Layer 5 of a small transformer language model trained on English Wikipedia (9 layers, counted from 0, width 128).
A neuron's activation on a vector x is GELU(gate . x) times (in . x), where the dot is the dot product.

Input weights of the MLP neurons that the questions are about. A number n stands for n times 0.0069.
n13 gate: -18 6 -8 -25 -15 21 -22 -3 -17 44 -31 -23 -3 -17 -12 -9 -8 -3 13 -6 -10 -19 -7 3 -30 -43 20 -29 32 13 -48 -6 -31 5 8 8 15 22 -31 37 7 -5 -23 -13 -30 -50 17 13 23 19 0 0 -32 3 -27 43 48 19 2 -10 11 -17 -37 -3 4 63 -9 -27 22 -3 -12 13 15 -19 22 12 24 -15 21 -22 12 33 -4 23 3 -19 -14 -2 -29 23 -22 0 -62 -22 42 -6 19 -53 -14 -11 -3 -12 5 12 -10 5 34 -53 -18 34 10 -2 -10 -16 8 29 -44 -40 -9 3 15 8 -19 22 -27 22 -3 -4
n95 gate: -25 12 38 1 -26 4 -43 43 -2 -14 47 8 -9 -8 0 -37 32 -12 7 -41 -10 19 6 -18 32 -25 -32 -15 27 -44 -16 13 -19 -29 -3 -5 -46 -29 -36 2 -3 -50 -8 11 8 -4 21 1 35 -1 -13 -9 17 -13 -13 -9 -26 1 32 14 -1 -2 7 14 4 23 10 -14 18 -7 -12 24 12 36 16 -16 -37 35 1 -13 -11 20 -24 53 -3 38 -20 11 -24 -27 1 -19 20 6 44 3 -11 31 61 -40 10 10 -4 14 21 20 12 3 2 -1 -16 9 -3 3 6 -9 17 -8 -13 -23 -28 0 10 -7 -24 9 -24 -22
n121 gate: 30 13 -21 6 41 -23 5 -44 9 -20 -1 -12 -13 57 -26 22 -1 21 3 36 -6 -9 -24 -24 35 -35 -15 -46 -34 -17 16 20 -16 -32 1 20 -12 -5 26 38 -2 -8 1 -20 7 10 -8 1 -31 35 -46 -1 -7 6 44 27 12 35 44 -3 5 17 23 -3 -17 5 32 -3 29 -25 -20 4 19 5 -13 -28 -38 3 -6 5 45 38 -25 22 -3 31 12 -15 10 12 -6 28 -16 -13 14 -18 3 19 2 -18 32 -5 -13 37 -7 0 20 -44 -8 -12 -18 22 22 -7 14 -15 -3 -11 -23 25 -18 -21 20 -9 -5 27 19 -7
n130 gate: -41 4 -3 -29 -13 18 -48 39 -7 -22 19 -28 -8 -20 15 -21 6 -41 6 -26 -2 -34 -17 -8 36 6 5 -13 26 -24 -13 -22 35 -29 8 6 4 8 -6 -9 -52 10 57 37 -34 6 31 -25 0 17 27 33 -36 -7 14 -31 -6 -5 6 -25 -13 11 3 -3 -12 -16 21 3 -6 -20 20 4 -2 24 18 -34 32 -19 -13 -3 44 -32 -20 19 -37 -10 27 -41 -8 31 -17 -17 -23 13 43 9 -22 -7 -26 -33 32 -12 -2 -20 -22 -8 3 -7 -5 -13 -40 -6 -57 20 -19 58 6 -7 -6 33 -14 14 28 -6 5 -37 -3 -1
n198 gate: 8 15 -45 -11 23 7 -1 22 -47 -17 -20 31 28 20 40 94 33 12 32 34 -3 58 27 29 10 -7 -12 -14 -13 12 -13 -2 -6 27 17 33 -18 49 -39 -45 5 -24 -2 16 -14 -42 -11 4 23 14 6 13 -28 5 -40 26 -4 -2 -14 25 -43 24 -17 26 -18 -38 -33 -40 -18 3 20 -38 23 17 -55 -54 17 -33 35 5 53 32 11 22 -41 29 58 22 10 -1 10 5 -15 -7 23 -41 15 24 -8 5 7 -11 -20 -7 2 -21 38 4 -22 9 -17 -29 -11 -24 19 -20 -58 -4 -1 8 10 -35 -58 8 13 7 1 14
n223 gate: -29 47 9 25 19 33 40 27 -39 -3 11 -30 11 -6 32 -26 -40 19 -30 11 -28 -8 22 -18 -1 46 -16 21 8 23 0 -10 -1 17 -16 -1 -16 31 11 38 5 -23 15 17 25 -25 39 -26 10 -10 50 5 1 20 -36 -6 -11 14 24 -12 -27 23 9 28 -28 -32 19 -10 3 4 28 17 -17 20 0 8 -4 39 21 -11 29 -19 -9 -7 -6 21 37 -8 -22 26 9 -2 -21 -55 3 2 -38 12 -4 10 -16 -25 6 1 -8 1 -2 -12 -22 17 -37 -57 -64 36 -10 -25 40 20 -7 18 -28 -11 -1 18 26 18 -2 21
n301 gate: 4 -32 20 -22 -27 -10 17 -22 20 36 -10 -19 7 -16 -17 13 33 -1 -50 10 -21 11 5 22 42 -4 -35 25 40 5 2 -5 -21 -20 23 -1 -35 -26 4 -5 18 -10 8 -7 -21 35 59 -8 57 -38 24 16 -43 -1 -8 29 18 -7 24 -10 2 -32 -12 2 -29 7 5 19 33 -24 -4 -20 11 -43 -36 29 17 8 -6 9 26 -42 -76 1 -13 4 31 -18 -28 26 -2 34 19 -18 46 6 -22 5 12 -5 6 -6 -21 3 13 15 -14 4 -20 23 -34 -8 -18 25 -21 39 -48 -31 -20 -9 -37 -28 -14 -29 -19 24 33 -24
n364 gate: -22 -8 21 49 -11 5 9 -13 -1 -1 9 10 -37 -4 16 -18 44 -18 -29 -39 -28 23 24 33 -8 19 -3 16 20 -2 -27 -12 -19 4 -25 18 49 0 12 16 -29 4 -26 14 20 1 6 19 -9 -13 9 34 13 -27 13 -6 -23 -9 -9 15 19 6 13 10 16 17 6 -4 31 8 14 -22 47 -28 32 15 -3 -11 -3 -46 -38 7 -7 -8 -33 2 -26 7 -24 -14 -10 -37 -2 8 10 26 4 -29 -1 -12 -17 11 -1 -4 -31 14 -18 -5 -8 10 -11 17 -16 -3 -16 -7 6 -38 37 -2 28 -31 -24 -4 -27 -21 -21 -19
n399 gate: -5 17 -19 11 2 -15 13 20 -20 3 -49 -27 22 -18 -44 -17 10 14 11 19 -6 10 -34 -34 12 1 2 6 3 11 -7 16 -6 50 30 26 6 30 48 32 -22 22 23 18 9 31 7 -13 30 -15 2 -14 33 -5 34 14 22 22 2 -22 28 -12 17 -23 -5 -27 -21 -9 -1 -21 7 -32 31 13 -45 -4 30 21 -15 31 0 -20 15 33 -23 -5 1 -9 -27 -9 -49 -2 12 32 6 -21 -23 0 -10 1 -8 -41 -37 3 4 -30 -30 3 3 -4 -27 11 29 41 3 23 -16 12 11 10 -40 13 2 14 3 -10 4 -18
n490 gate: -6 -12 -70 -15 38 -34 6 2 -10 7 -17 -3 -23 22 41 22 21 -34 20 13 -28 26 30 21 -63 -13 -16 -16 26 -5 -33 -44 -1 39 -34 0 8 37 17 -3 -70 -17 -7 48 -17 -8 0 3 6 -9 -29 19 -22 4 -11 -15 40 -6 23 -15 -13 10 16 14 -30 -39 -54 -54 -23 28 33 -14 -3 -5 -9 -49 5 -22 -52 -15 13 4 22 10 -14 19 47 31 12 23 -29 7 24 -29 -21 -29 39 11 -2 -23 -30 7 -2 -23 73 -23 14 29 -26 -2 -44 -22 -36 -16 -13 1 -35 -35 4 -19 6 14 12 3 23 20 -40 -8
n504 gate: 19 31 4 -9 -23 -19 -41 -11 22 -19 -23 -24 18 27 -12 -7 2 -18 26 -31 -11 5 14 -11 -5 9 5 18 28 2 -3 15 20 -8 8 44 -14 -22 3 15 -20 -36 -15 -17 11 -23 27 -19 1 30 7 20 6 19 12 8 0 -24 20 -46 4 -6 32 -2 47 -32 -16 -22 11 -29 13 32 38 56 38 10 5 -42 -7 -1 12 35 11 22 40 -16 45 -20 -16 33 -23 9 9 -5 41 -3 17 -5 17 1 -24 -19 -24 30 50 1 10 -12 -45 -8 6 22 8 -11 20 21 0 -6 -10 -62 -20 -1 -5 -30 -2 -8 30 16
n13 in: 15 52 -4 -38 6 -10 -12 32 -20 -23 3 -26 -39 32 33 -32 -25 -48 22 -38 -10 -1 -49 -25 -26 7 4 7 20 -3 17 19 -7 9 46 7 36 24 15 18 5 -1 -17 -22 -20 -14 5 -12 -4 -11 1 8 9 30 -25 -7 -15 19 -8 -28 5 -46 -7 25 -20 -5 10 -21 20 -54 2 -18 2 2 24 23 7 7 -9 -11 -21 12 -67 22 11 9 -22 -9 -12 12 -38 -4 -29 -22 8 -22 -1 -22 -18 14 13 -2 -4 -14 -35 5 -29 -8 1 27 12 6 49 32 35 -3 -5 6 -28 24 -17 7 -3 10 10 21 -36 29
n95 in: -19 0 21 33 -31 49 -40 -3 35 -25 -3 -7 47 -10 -17 8 -12 28 21 -1 -6 -44 -25 -10 5 1 9 -22 11 -1 -2 -6 -3 -9 -20 4 -5 -5 -18 12 -1 17 -6 -45 20 37 12 0 13 35 22 -12 -18 10 -43 14 -7 -23 -2 30 -30 -2 -27 19 11 16 27 23 -33 5 25 -22 -13 -12 -3 26 -18 -10 -2 -28 -30 19 4 -18 29 45 1 -25 20 24 4 -53 11 19 33 4 -8 8 -16 -22 -27 1 -20 39 -18 17 17 -8 -35 -38 13 32 -1 7 36 -10 -13 54 -22 -10 -59 -41 -13 -1 -13 -1 -20 -16
n121 in: 3 -22 -15 -16 -12 -27 14 -21 -6 -21 28 -26 63 -14 -8 0 28 11 -44 1 37 -2 -37 12 -9 33 8 30 5 20 11 -25 -9 1 10 -26 -12 15 -20 1 -2 48 -32 18 -8 19 6 -40 -5 1 81 -8 22 10 -9 49 -9 -25 -13 0 21 -27 -26 12 -49 -9 -23 -5 6 31 25 -5 -27 -6 -13 -23 5 12 8 -16 20 -16 32 -36 -4 18 6 -11 19 9 21 -29 -2 5 -4 -5 -48 -27 1 32 -12 9 33 -37 -10 -17 10 -7 8 -17 14 -6 22 0 3 -14 -12 16 16 3 -5 -2 3 16 15 5 -33 -20
n130 in: -16 30 -24 -12 -68 14 1 20 -18 10 23 -14 32 -15 -32 -5 8 28 -15 13 26 32 12 52 -39 -16 -5 -21 -28 -37 11 -13 -15 22 13 6 10 34 27 -6 -29 -33 -11 -22 15 -15 5 22 18 -28 -24 -12 -12 7 1 8 44 0 20 1 -72 -36 -31 4 -13 -22 14 24 -21 -52 9 9 -3 30 8 -2 1 -7 -14 9 -29 1 30 -33 0 -42 55 -1 26 0 -26 9 23 -36 10 7 -8 -14 -28 31 50 -3 10 57 -19 14 -20 -28 -25 -33 2 9 9 -4 -1 -36 -21 -11 15 32 -27 -51 5 -21 6 44 -17 -7
n198 in: -68 -35 -15 -3 48 -21 13 6 -17 -15 17 16 -65 -26 19 -12 -5 24 -5 -7 -56 31 12 44 -77 2 26 -12 29 35 -45 -18 -14 63 -51 21 41 13 3 8 -34 13 32 23 2 -40 6 -8 -16 21 4 17 -69 -11 7 13 43 21 32 -18 -29 -22 16 -23 -13 7 -67 -31 -38 22 24 -17 25 13 21 -21 -19 -27 -30 26 7 -23 -22 -27 7 -11 15 6 -2 14 2 -35 12 18 -43 8 7 -24 -26 -29 -47 20 -6 18 61 -20 23 15 15 -20 4 -43 -17 -23 -29 3 31 7 -26 13 29 20 11 2 10 17 -28 12
n223 in: -35 -16 -5 -42 8 -7 -24 7 -39 -9 -12 27 0 38 -9 12 -16 31 2 8 6 2 17 9 26 -17 44 -14 5 -7 3 77 -1 -11 -8 5 27 -32 -18 -54 44 -19 -22 -12 -3 24 2 15 -51 56 -22 42 32 -45 -14 -12 -44 17 -39 -35 6 55 -41 46 2 -7 28 -8 -12 -55 -2 6 -5 -63 10 -1 9 20 -20 13 38 21 -21 -45 -20 -36 14 24 -17 13 -67 13 16 6 -5 -2 15 -28 20 -2 52 10 -29 0 20 -31 -1 35 -5 39 -24 33 -19 -32 16 7 -24 7 8 17 -5 17 22 14 45 9 -21 -6
n301 in: 32 13 -13 1 -15 26 -9 10 15 -37 -12 9 9 -1 -19 7 -9 -20 13 -15 14 28 29 -37 27 -59 -14 -27 0 -2 -33 -7 4 3 -9 1 -4 -10 21 3 -10 41 -89 -33 30 -17 -6 -35 13 33 -21 -12 33 1 14 -3 -46 -17 -1 -13 21 20 12 -29 -7 22 12 -55 14 -4 -33 -47 22 17 15 -53 4 12 22 13 37 -1 -5 26 11 67 -15 35 -6 -35 -27 9 40 -7 12 15 -13 0 -24 14 -4 23 38 -23 23 -13 -11 3 9 -3 4 12 23 1 27 -43 62 11 -15 -19 19 22 6 13 14 4 -30 30
n364 in: 12 -35 10 -6 23 32 -14 -19 27 -3 -27 -5 -35 25 -3 10 8 -8 24 -5 -18 27 -14 9 -7 -11 -4 -9 -30 -11 -6 9 16 22 4 21 20 56 1 33 -4 -29 9 23 9 1 2 19 -46 8 -6 13 47 12 2 4 -7 -19 -27 20 -22 -4 19 1 -12 30 36 1 28 -2 -12 2 25 -24 7 18 -2 35 -1 25 0 4 -4 50 -4 5 -2 14 4 -17 10 4 -5 42 10 32 2 -30 -29 -40 20 -7 2 20 -36 7 -18 -2 -14 46 -15 18 -12 6 -1 -14 -22 1 13 -6 1 -19 -9 -48 -31 -13 -21 9
n399 in: -12 -34 -25 -40 23 15 -8 2 -11 14 -15 7 6 29 -23 10 -18 17 -22 34 6 15 -3 -34 8 21 -20 -43 -13 -3 36 1 11 12 25 27 -11 31 19 16 -40 6 -24 36 11 1 5 -28 5 -3 -3 20 12 12 -20 -26 6 29 -17 3 5 -8 -1 -13 31 -53 -6 -10 4 17 1 -1 46 -27 -25 -9 30 17 -6 17 7 7 23 -10 -9 -16 -23 37 -15 -8 -28 -31 -37 1 0 51 -30 0 -42 0 5 -9 -62 -8 -3 -52 -12 -13 -5 22 1 8 31 5 1 -22 39 -5 20 4 27 60 31 -14 12 3 17 3
n490 in: 12 -49 -52 -46 21 -39 10 -8 -58 -10 -29 26 -42 20 15 58 34 49 8 20 -26 36 3 16 -13 -19 17 16 17 20 -65 24 -7 62 -8 28 1 20 -10 -15 -6 13 30 -16 -41 -32 -1 -22 18 6 41 12 -53 -25 -30 17 -6 6 -5 -25 -35 -5 -27 -7 -10 -24 -61 -28 -33 24 30 -40 28 2 -11 -30 20 -31 31 21 -8 28 -8 -14 16 15 5 14 19 31 -31 0 8 20 -23 -66 -20 12 2 -7 -47 14 -11 11 22 -21 -13 -2 -10 -25 36 -48 -18 -9 7 31 -40 11 -17 16 42 -10 -18 20 -2 18 -17 45
n504 in: -36 30 -2 17 -13 1 31 36 -4 22 16 6 22 -25 19 -1 -43 -10 40 -27 21 -1 -2 4 -44 -19 -9 -16 -2 1 -21 -3 -18 83 -28 -33 24 -8 11 24 1 -62 -14 5 7 -19 -1 -14 -5 -41 -10 5 -5 11 27 11 26 0 20 22 30 0 13 33 -5 21 -14 -25 -16 50 20 -19 35 53 43 26 20 25 0 16 11 -7 37 -26 -22 -4 -14 -40 -18 -3 -26 9 8 -6 -3 4 4 20 49 32 9 59 -28 2 -11 -25 -14 2 -37 44 -33 -23 16 -26 -50 8 -7 -31 -3 -24 13 19 -32 2 5 -1 -48 -17

Each question shows a token from some text and the vector x that enters the MLP there. A number n stands for n times 0.035.

"her": -11 -22 27 5 -19 5 -20 1 10 33 -23 14 8 -9 5 5 -13 -31 14 -1 -13 -37 41 7 25 11 19 -22 -30 17 46 0 39 -13 -3 -22 -6 15 22 -42 -10 7 -16 -45 -19 0 -43 13 -9 36 5 20 -26 -1 -37 4 -2 -30 -24 34 -19 -21 31 27 26 38 -22 10 12 -5 7 -5 14 -17 -4 9 -12 2 7 16 -6 40 23 -38 28 -44 -1 35 24 -38 1 19 -47 19 4 0 2 -6 -4 41 15 56 21 0 -6 -6 0 0 -27 -50 1 8 -5 21 -14 41 -45 -47 15 13 -26 -4 9 -1 -18 -10 -22 -3
The neuron with the highest activation: n301

" co": 7 11 -3 -17 -27 10 40 -10 25 -11 35 -1 1 43 2 -16 31 -21 -10 -15 31 38 20 -12 -30 -21 26 -8 10 13 22 -18 -1 -39 -11 -21 18 13 13 3 -37 -42 -18 20 38 31 -45 -6 -14 2 -4 5 -55 27 12 -18 -24 11 -10 24 -15 13 -25 -22 -13 -7 34 14 -7 40 -7 -28 48 -69 -17 24 3 19 31 -5 11 3 -6 -11 18 4 -8 24 43 -13 31 5 9 -28 20 -28 24 -24 27 49 10 -5 -15 -10 2 -5 -17 -37 13 -53 13 0 -9 -17 -25 -2 -6 -21 5 5 -31 -11 12 -2 -16 32 -17 -12
Which neuron fires most, and how strongly? n121, at about 1.2

"el": -11 2 27 17 13 -1 -12 -1 -32 29 18 -3 -18 -25 -20 -4 6 -30 -11 17 -1 -32 5 8 4 22 7 4 -6 14 22 17 22 3 -33 -11 -6 -5 -4 -11 2 9 23 -5 21 25 -67 6 5 -51 -24 8 48 -20 1 -1 9 10 -16 29 -8 9 30 22 -10 -2 -36 21 24 3 -19 31 30 18 10 7 -30 28 15 14 22 -2 3 -18 9 -6 -6 -12 -11 -16 11 -1 -7 21 12 -36 18 -5 -11 28 4 20 -20 8 -1 -12 8 6 -7 -33 19 2 -24 10 -34 15 21 -18 21 17 -11 -8 -13 -2 -5 -8 -1 24
Which neuron fires most, and how strongly? n301, at about 0.26

" court": 13 -7 17 -38 0 48 16 -29 -18 -5 -11 15 -1 32 -12 3 4 -25 13 -6 10 6 12 -25 7 -26 20 -17 -2 7 54 3 -7 -8 15 5 3 13 5 30 13 15 -5 -1 -2 16 -62 -13 6 9 9 0 1 28 21 19 5 -15 25 19 7 -4 21 -25 10 -2 17 -21 4 20 -7 -17 22 10 -29 -1 7 -10 11 -1 5 -25 -20 18 -16 1 -20 39 18 26 -3 7 20 -11 -23 6 -11 -22 -8 47 18 -2 -35 10 29 -4 25 -53 8 -2 22 5 7 7 37 -1 -9 -19 -13 -25 -33 -14 -18 34 18 -6 -5 -23
The neuron with the highest activation: n399

"ale": -6 -27 41 -17 4 13 29 20 -18 27 1 3 44 2 -7 -36 -9 -15 22 -21 18 10 -6 27 21 -12 20 4 3 5 14 10 -7 -18 -17 3 27 7 1 4 11 -16 -1 -8 7 -36 -69 -14 -3 18 -22 0 8 0 2 4 -16 24 -17 27 11 -11 -12 -7 3 14 -10 48 17 -8 22 -18 29 16 0 15 -5 26 -8 11 0 -7 17 20 -10 12 8 -11 -2 -29 -12 0 -30 38 -6 -11 9 -15 -28 -10 -8 16 -16 -12 9 -14 -3 -5 -27 4 7 21 -5 11 11 8 -20 -23 -15 -1 2 22 10 20 -28 15 -7 25
The two highest activations, in order: n13, n364

" a": 45 -7 -30 9 -7 12 1 15 0 19 20 -9 21 -28 4 -20 -1 4 16 6 3 -22 -4 11 5 5 -7 -12 -13 -18 -13 -23 6 25 -18 12 24 9 -9 1 13 -10 5 -6 -4 -28 -69 15 9 3 10 8 -11 6 -8 18 -7 3 -5 5 -11 22 -4 0 -12 -5 -7 -12 0 12 5 -5 35 -26 -4 -6 11 -9 12 1 -37 -6 -6 12 13 15 -21 12 25 17 -20 -17 -30 0 -18 10 -2 -18 15 7 -16 10 -8 39 5 12 -17 -3 8 -7 20 -34 -15 -1 0 -7 2 -13 -11 -8 66 10 8 -25 1 6 6 23
The two highest activations, in order: n490, n198

"-": -9 1 -29 -8 12 -6 -3 -1 -17 -2 -4 13 -5 0 17 14 7 2 10 12 -5 19 18 15 -22 1 4 11 7 6 -29 0 2 28 0 16 -3 4 -4 -6 -16 -4 4 5 2 -47 -74 -9 9 3 3 1 -30 7 -11 8 5 1 4 -5 -16 10 5 -8 2 -13 -46 -16 -10 11 8 -6 18 -7 -1 -20 0 -7 0 1 8 5 -4 -14 -8 2 6 -8 32 2 -6 -8 14 0 -12 -5 8 -1 4 -15 -22 8 -19 -8 24 2 0 4 -4 -13 -11 -19 -3 -5 -9 11 -2 0 2 -1 72 -6 3 2 -1 1 0 11
The neuron with the highest activation: n490

" territory": -3 5 18 26 -7 17 8 -9 5 3 -1 24 -1 12 -38 17 -14 -11 14 16 -10 18 8 1 20 6 12 -15 -3 -31 28 0 -19 2 -17 -18 -11 16 -2 -3 -5 19 -29 10 -7 3 -71 3 -14 11 -27 -4 -28 26 14 27 8 25 6 1 -13 -16 15 -2 -49 0 39 2 22 5 21 -21 29 37 -13 -1 -3 -24 24 21 -3 8 14 9 -24 6 -17 23 15 -13 4 8 -13 4 -1 10 -12 -3 -2 12 -3 -24 -16 5 7 4 -11 -10 5 14 28 -9 21 -11 8 -14 6 -2 -18 6 9 23 -14 14 -11 -20 2 6
The neuron with the highest activation: n399

" and": -47 -3 -19 -33 1 2 14 -7 -2 31 -23 24 -3 13 -6 -15 6 -16 -5 -15 14 -2 14 -8 12 -2 -7 12 -31 -2 -6 25 11 -15 -16 -33 10 -23 12 3 22 -7 -28 -1 0 -45 -60 1 19 12 5 -3 -31 3 3 -2 -14 2 -20 -17 -2 -9 1 -9 -14 11 30 31 22 -4 3 13 15 -22 13 -5 -5 -9 21 7 14 -10 4 -14 -4 -14 -1 9 23 -13 -5 -7 4 -42 0 7 -7 6 -3 24 -4 20 -16 18 8 31 -23 17 -13 -39 22 -25 -13 6 19 26 -21 -6 -12 5 87 6 9 -13 -6 -9 6 7
The neuron with the highest activation: n95

"ing": -6 27 2 18 -2 19 -12 22 -10 -18 9 -5 27 6 -15 -31 2 13 -19 3 45 -21 -14 -5 -3 7 45 2 -11 16 60 -6 34 -4 11 -13 51 18 -1 -5 30 -29 12 -9 4 -3 -53 -29 -8 17 -15 4 -5 16 22 -10 46 -17 7 11 -15 29 -13 19 -10 -23 8 47 -1 26 -47 21 -7 43 33 -5 6 10 14 -11 34 -19 4 -17 -27 0 -25 -35 15 -17 21 14 -9 -11 16 18 2 -10 -10 -5 11 -9 25 -37 -6 29 -6 -6 19 -13 42 37 -6 5 49 -17 -34 14 -27 -1 21 -34 14 -8 -30 18 0 14
The three highest activations, in order: n130, n121, n198

" House": 22 -51 37 -33 -20 19 -8 -25 -9 15 -29 5 26 -2 5 -40 -2 -7 2 26 5 15 18 -19 33 -11 23 13 -19 -13 36 10 -10 13 7 18 14 -4 -16 9 -22 -6 4 -1 -12 -10 -67 -7 -17 21 -7 2 -15 15 22 13 -24 -30 2 -8 -24 -16 29 16 -17 -6 12 33 16 23 -11 -6 35 49 28 6 -20 -7 -9 4 1 5 -7 8 -4 18 -21 28 16 -19 -21 -6 -19 -16 1 2 -19 -32 3 8 -2 -3 -12 5 -15 14 7 19 14 27 17 8 2 11 24 -16 -17 -7 -5 -1 -2 2 -6 13 -18 2 3 -12
The neuron with the highest activation: n364

" at": 26 -23 -31 10 -26 -3 18 -3 -32 6 -8 5 -13 -39 -9 -17 36 1 4 3 -13 4 -6 4 1 6 -8 -2 11 5 -14 -2 10 -10 -21 1 21 -2 -18 -2 0 -9 17 -2 18 -14 -68 0 1 -11 10 10 -33 16 -3 -16 10 -9 5 -26 1 -50 -12 6 -12 27 -5 27 -6 5 -8 2 17 -3 9 -11 24 4 1 -20 7 -7 -7 -13 6 -8 -9 14 10 -7 -1 3 -12 8 -21 5 10 21 11 -12 -14 -6 6 -9 0 0 -7 -13 34 8 25 -14 -6 18 -13 21 -1 -17 3 2 74 -3 15 16 11 0 7 -23
Which neuron fires most, and how strongly? n490, at about 1.5

"ay": -63 11 85 -17 0 -19 13 3 -25 2 0 0 -26 -48 -7 7 9 -9 28 -5 5 -41 -18 -44 3 -13 16 -31 -15 14 -13 -9 13 22 13 7 -21 11 -32 -5 6 -9 -28 9 -16 22 -46 30 19 5 -11 2 -23 -43 -17 10 -5 1 -10 6 -8 0 32 14 10 -11 6 37 -11 -7 18 7 16 46 9 15 -29 -13 23 -13 -31 33 21 -28 13 -2 2 2 -5 -21 -50 -20 26 7 0 -5 0 -1 3 -13 17 25 12 -4 21 -14 6 3 -7 -18 16 -5 24 -16 11 -19 32 -17 -14 10 -26 9 26 6 31 -20 -33 19
The neuron with the highest activation: n95

" large": 19 -1 -5 -4 -47 18 -2 12 10 -1 8 6 -26 -20 -22 19 -22 0 8 -4 -18 2 10 -13 -1 2 -1 10 -3 -30 15 5 13 8 -20 -18 -12 -3 14 21 10 -28 1 0 13 -29 -66 -9 -1 18 -20 -13 6 39 1 21 -11 23 -4 8 -3 -23 1 16 -10 45 13 -14 20 15 -23 -24 19 8 12 -6 -31 24 1 2 -10 32 -4 -14 8 6 -17 18 28 -2 16 -14 25 18 26 -6 11 -29 17 8 -12 25 -18 29 11 31 4 -32 2 1 37 -18 17 15 -18 -6 21 -17 1 -9 37 -8 -12 -8 -13 6 -20 1
The three highest activations, in order: n95, n364, n13

"a": -13 -21 18 7 12 9 26 -6 -26 5 -15 20 18 -7 8 28 0 -11 7 -21 25 5 -8 9 -1 -6 11 6 17 -14 -12 27 -23 -15 -20 26 -4 11 -8 15 15 3 15 3 19 -23 -72 -17 1 14 -26 -4 -2 8 21 2 10 3 6 25 6 -12 13 -18 11 31 0 31 3 -15 16 -35 18 4 -15 16 4 2 5 1 -2 9 12 -19 15 1 0 -17 14 0 17 2 -31 38 29 -1 -5 22 -4 4 15 31 -25 10 15 -12 6 -18 -12 15 20 19 -9 6 17 -3 -12 -19 -20 -17 19 15 25 4 -20 9 14 16
The neuron with the highest activation: n198

" by": 0 -5 -14 -20 14 24 12 -1 32 24 -26 6 0 6 7 -6 1 -12 17 3 16 30 15 0 -2 -12 -4 31 -12 1 -6 12 19 -19 -16 -2 18 11 6 6 12 18 -9 -11 28 -22 -67 -1 6 -5 12 17 -56 -4 12 3 4 36 20 -20 -10 14 26 13 14 17 24 11 -4 -25 -12 -11 13 8 -12 -8 -22 -3 34 -10 31 -21 24 -37 -2 -3 15 10 27 -4 34 8 -10 -3 -20 -45 2 -4 -19 -18 2 19 -30 -11 29 2 -5 0 17 -14 -35 -9 -18 -12 -12 13 22 -1 -2 5 38 10 0 -13 24 -18 -8 7
Which neuron fires most, and how strongly? n198, at about 4.1

" Play": -4 -33 0 -29 -4 4 10 16 5 -27 7 6 8 28 -15 -20 7 11 -7 32 24 -8 -2 17 -4 -3 25 29 -3 23 29 -9 45 17 7 -16 12 6 5 -5 28 -10 4 4 -1 56 -57 -5 -8 23 -37 4 -19 -10 -2 -2 33 -43 -29 -23 -24 16 14 25 3 -30 -29 42 -16 20 1 -9 17 50 13 7 -46 -35 2 -12 -28 -3 -18 -22 10 13 -33 1 22 -16 -5 -10 6 -20 -8 5 -28 -13 14 20 -7 -4 7 -15 30 3 -7 26 18 20 26 32 15 3 47 -32 -22 -15 7 0 -29 -15 -21 21 4 -12 -11 -22
Which neuron fires most, and how strongly? n364, at about 0.19

")\n": 0 -4 -34 2 7 1 0 -7 -3 -9 -2 -1 14 -3 28 20 -3 3 26 12 -8 19 27 14 -23 3 9 4 -1 -3 -26 14 5 20 1 2 -5 16 11 -2 -33 -11 -7 12 17 -33 -76 0 14 -6 -4 9 -21 10 -7 7 8 -9 -8 -20 -10 1 21 8 -5 -15 -21 -16 -2 15 1 -3 19 8 19 -4 1 -9 -3 -14 12 5 -9 -8 -3 2 5 -15 34 4 -1 -7 3 -17 -7 0 17 7 6 -15 -17 -1 -18 -8 26 -12 -5 18 -10 -10 -23 -4 -1 -7 -6 -1 3 -13 -4 -7 55 -4 2 5 9 -1 0 0
The three highest activations, in order: n490, n198, n504

"own": 4 -2 39 -11 -20 -15 9 17 -5 42 -7 -5 -46 8 -18 -13 -13 -5 -8 9 2 15 -20 -11 35 -29 39 -23 -7 8 -9 -13 -18 3 5 -10 -21 16 -19 -22 -1 -5 -13 20 -15 -27 -62 -3 17 27 -45 -4 -7 11 -5 20 -11 2 -12 13 -34 -53 -3 -3 2 14 -8 54 -1 37 2 -7 12 58 24 27 8 -9 3 -9 0 2 -11 -34 0 14 -18 -36 33 -31 -13 8 -17 -24 -1 19 -2 17 5 23 5 -18 -7 3 -12 9 3 7 -19 12 16 7 -1 31 -2 -5 -17 -9 5 -2 6 4 4 14 -30 -26 19 -17
The neuron with the highest activation: n13

" Support": 5 8 14 -5 1 9 -11 21 2 -11 11 3 4 34 -8 -4 -5 -2 -41 4 37 -32 7 -9 -5 23 24 18 0 -5 30 -2 47 7 -10 -37 13 46 8 5 22 -3 12 -6 -9 34 -49 -28 -15 14 -32 -7 -17 23 24 6 58 1 -9 -20 -10 36 -5 -4 -15 -31 -8 24 4 45 -5 8 -6 31 1 -29 -16 -6 24 -17 4 -6 0 -34 1 8 -35 -40 40 -36 19 5 -2 -1 23 27 -3 -13 -13 -18 1 0 22 -26 52 14 1 -31 29 -26 27 42 20 -9 37 -41 -33 1 18 -1 -7 -40 -8 -10 -2 7 -8 20
Which neuron fires most, and how strongly? n121, at about 2.9

" K": 28 -19 -2 -5 -1 -3 -24 13 2 -26 -22 -6 4 3 -10 -2 20 14 11 -10 -4 -4 -6 -6 -4 9 -3 -10 11 -2 -17 8 -25 11 -2 -6 0 15 -10 6 17 -4 9 -29 -8 28 -71 3 11 4 -3 -5 -5 -45 -13 21 20 -3 10 27 10 -1 22 6 1 12 7 15 -6 22 16 -21 7 -26 -9 -21 2 -2 -13 18 26 -11 -5 -23 -6 -29 -13 24 27 5 2 -11 2 -20 5 23 -7 -9 1 8 -9 25 6 9 -1 24 -59 0 -15 -20 -2 -18 12 -1 7 20 20 15 8 6 -23 31 4 5 15 6 -1 -10
The three highest activations, in order: n399, n13, n364

"English": 4 -17 19 -10 -27 24 8 -10 -15 -12 13 -7 -40 -3 -2 5 -3 13 4 -25 10 4 -32 -6 -11 -9 19 0 -9 -1 33 -7 20 -5 -19 -16 -33 -11 -8 12 1 -9 0 -14 14 -34 -60 7 12 6 -7 -2 -13 23 -14 -5 -1 -33 13 28 -20 34 -11 -32 17 11 3 13 42 24 -19 3 35 1 -13 8 41 -17 5 -10 -13 29 -25 20 -33 -5 -1 23 46 6 -2 8 -4 -21 -14 -30 23 9 -15 32 23 -15 -11 15 12 39 42 -31 -4 -22 -18 6 2 -1 16 21 6 -13 5 -42 -36 -8 19 9 1 3 -14 21
The neuron with the highest activation: n95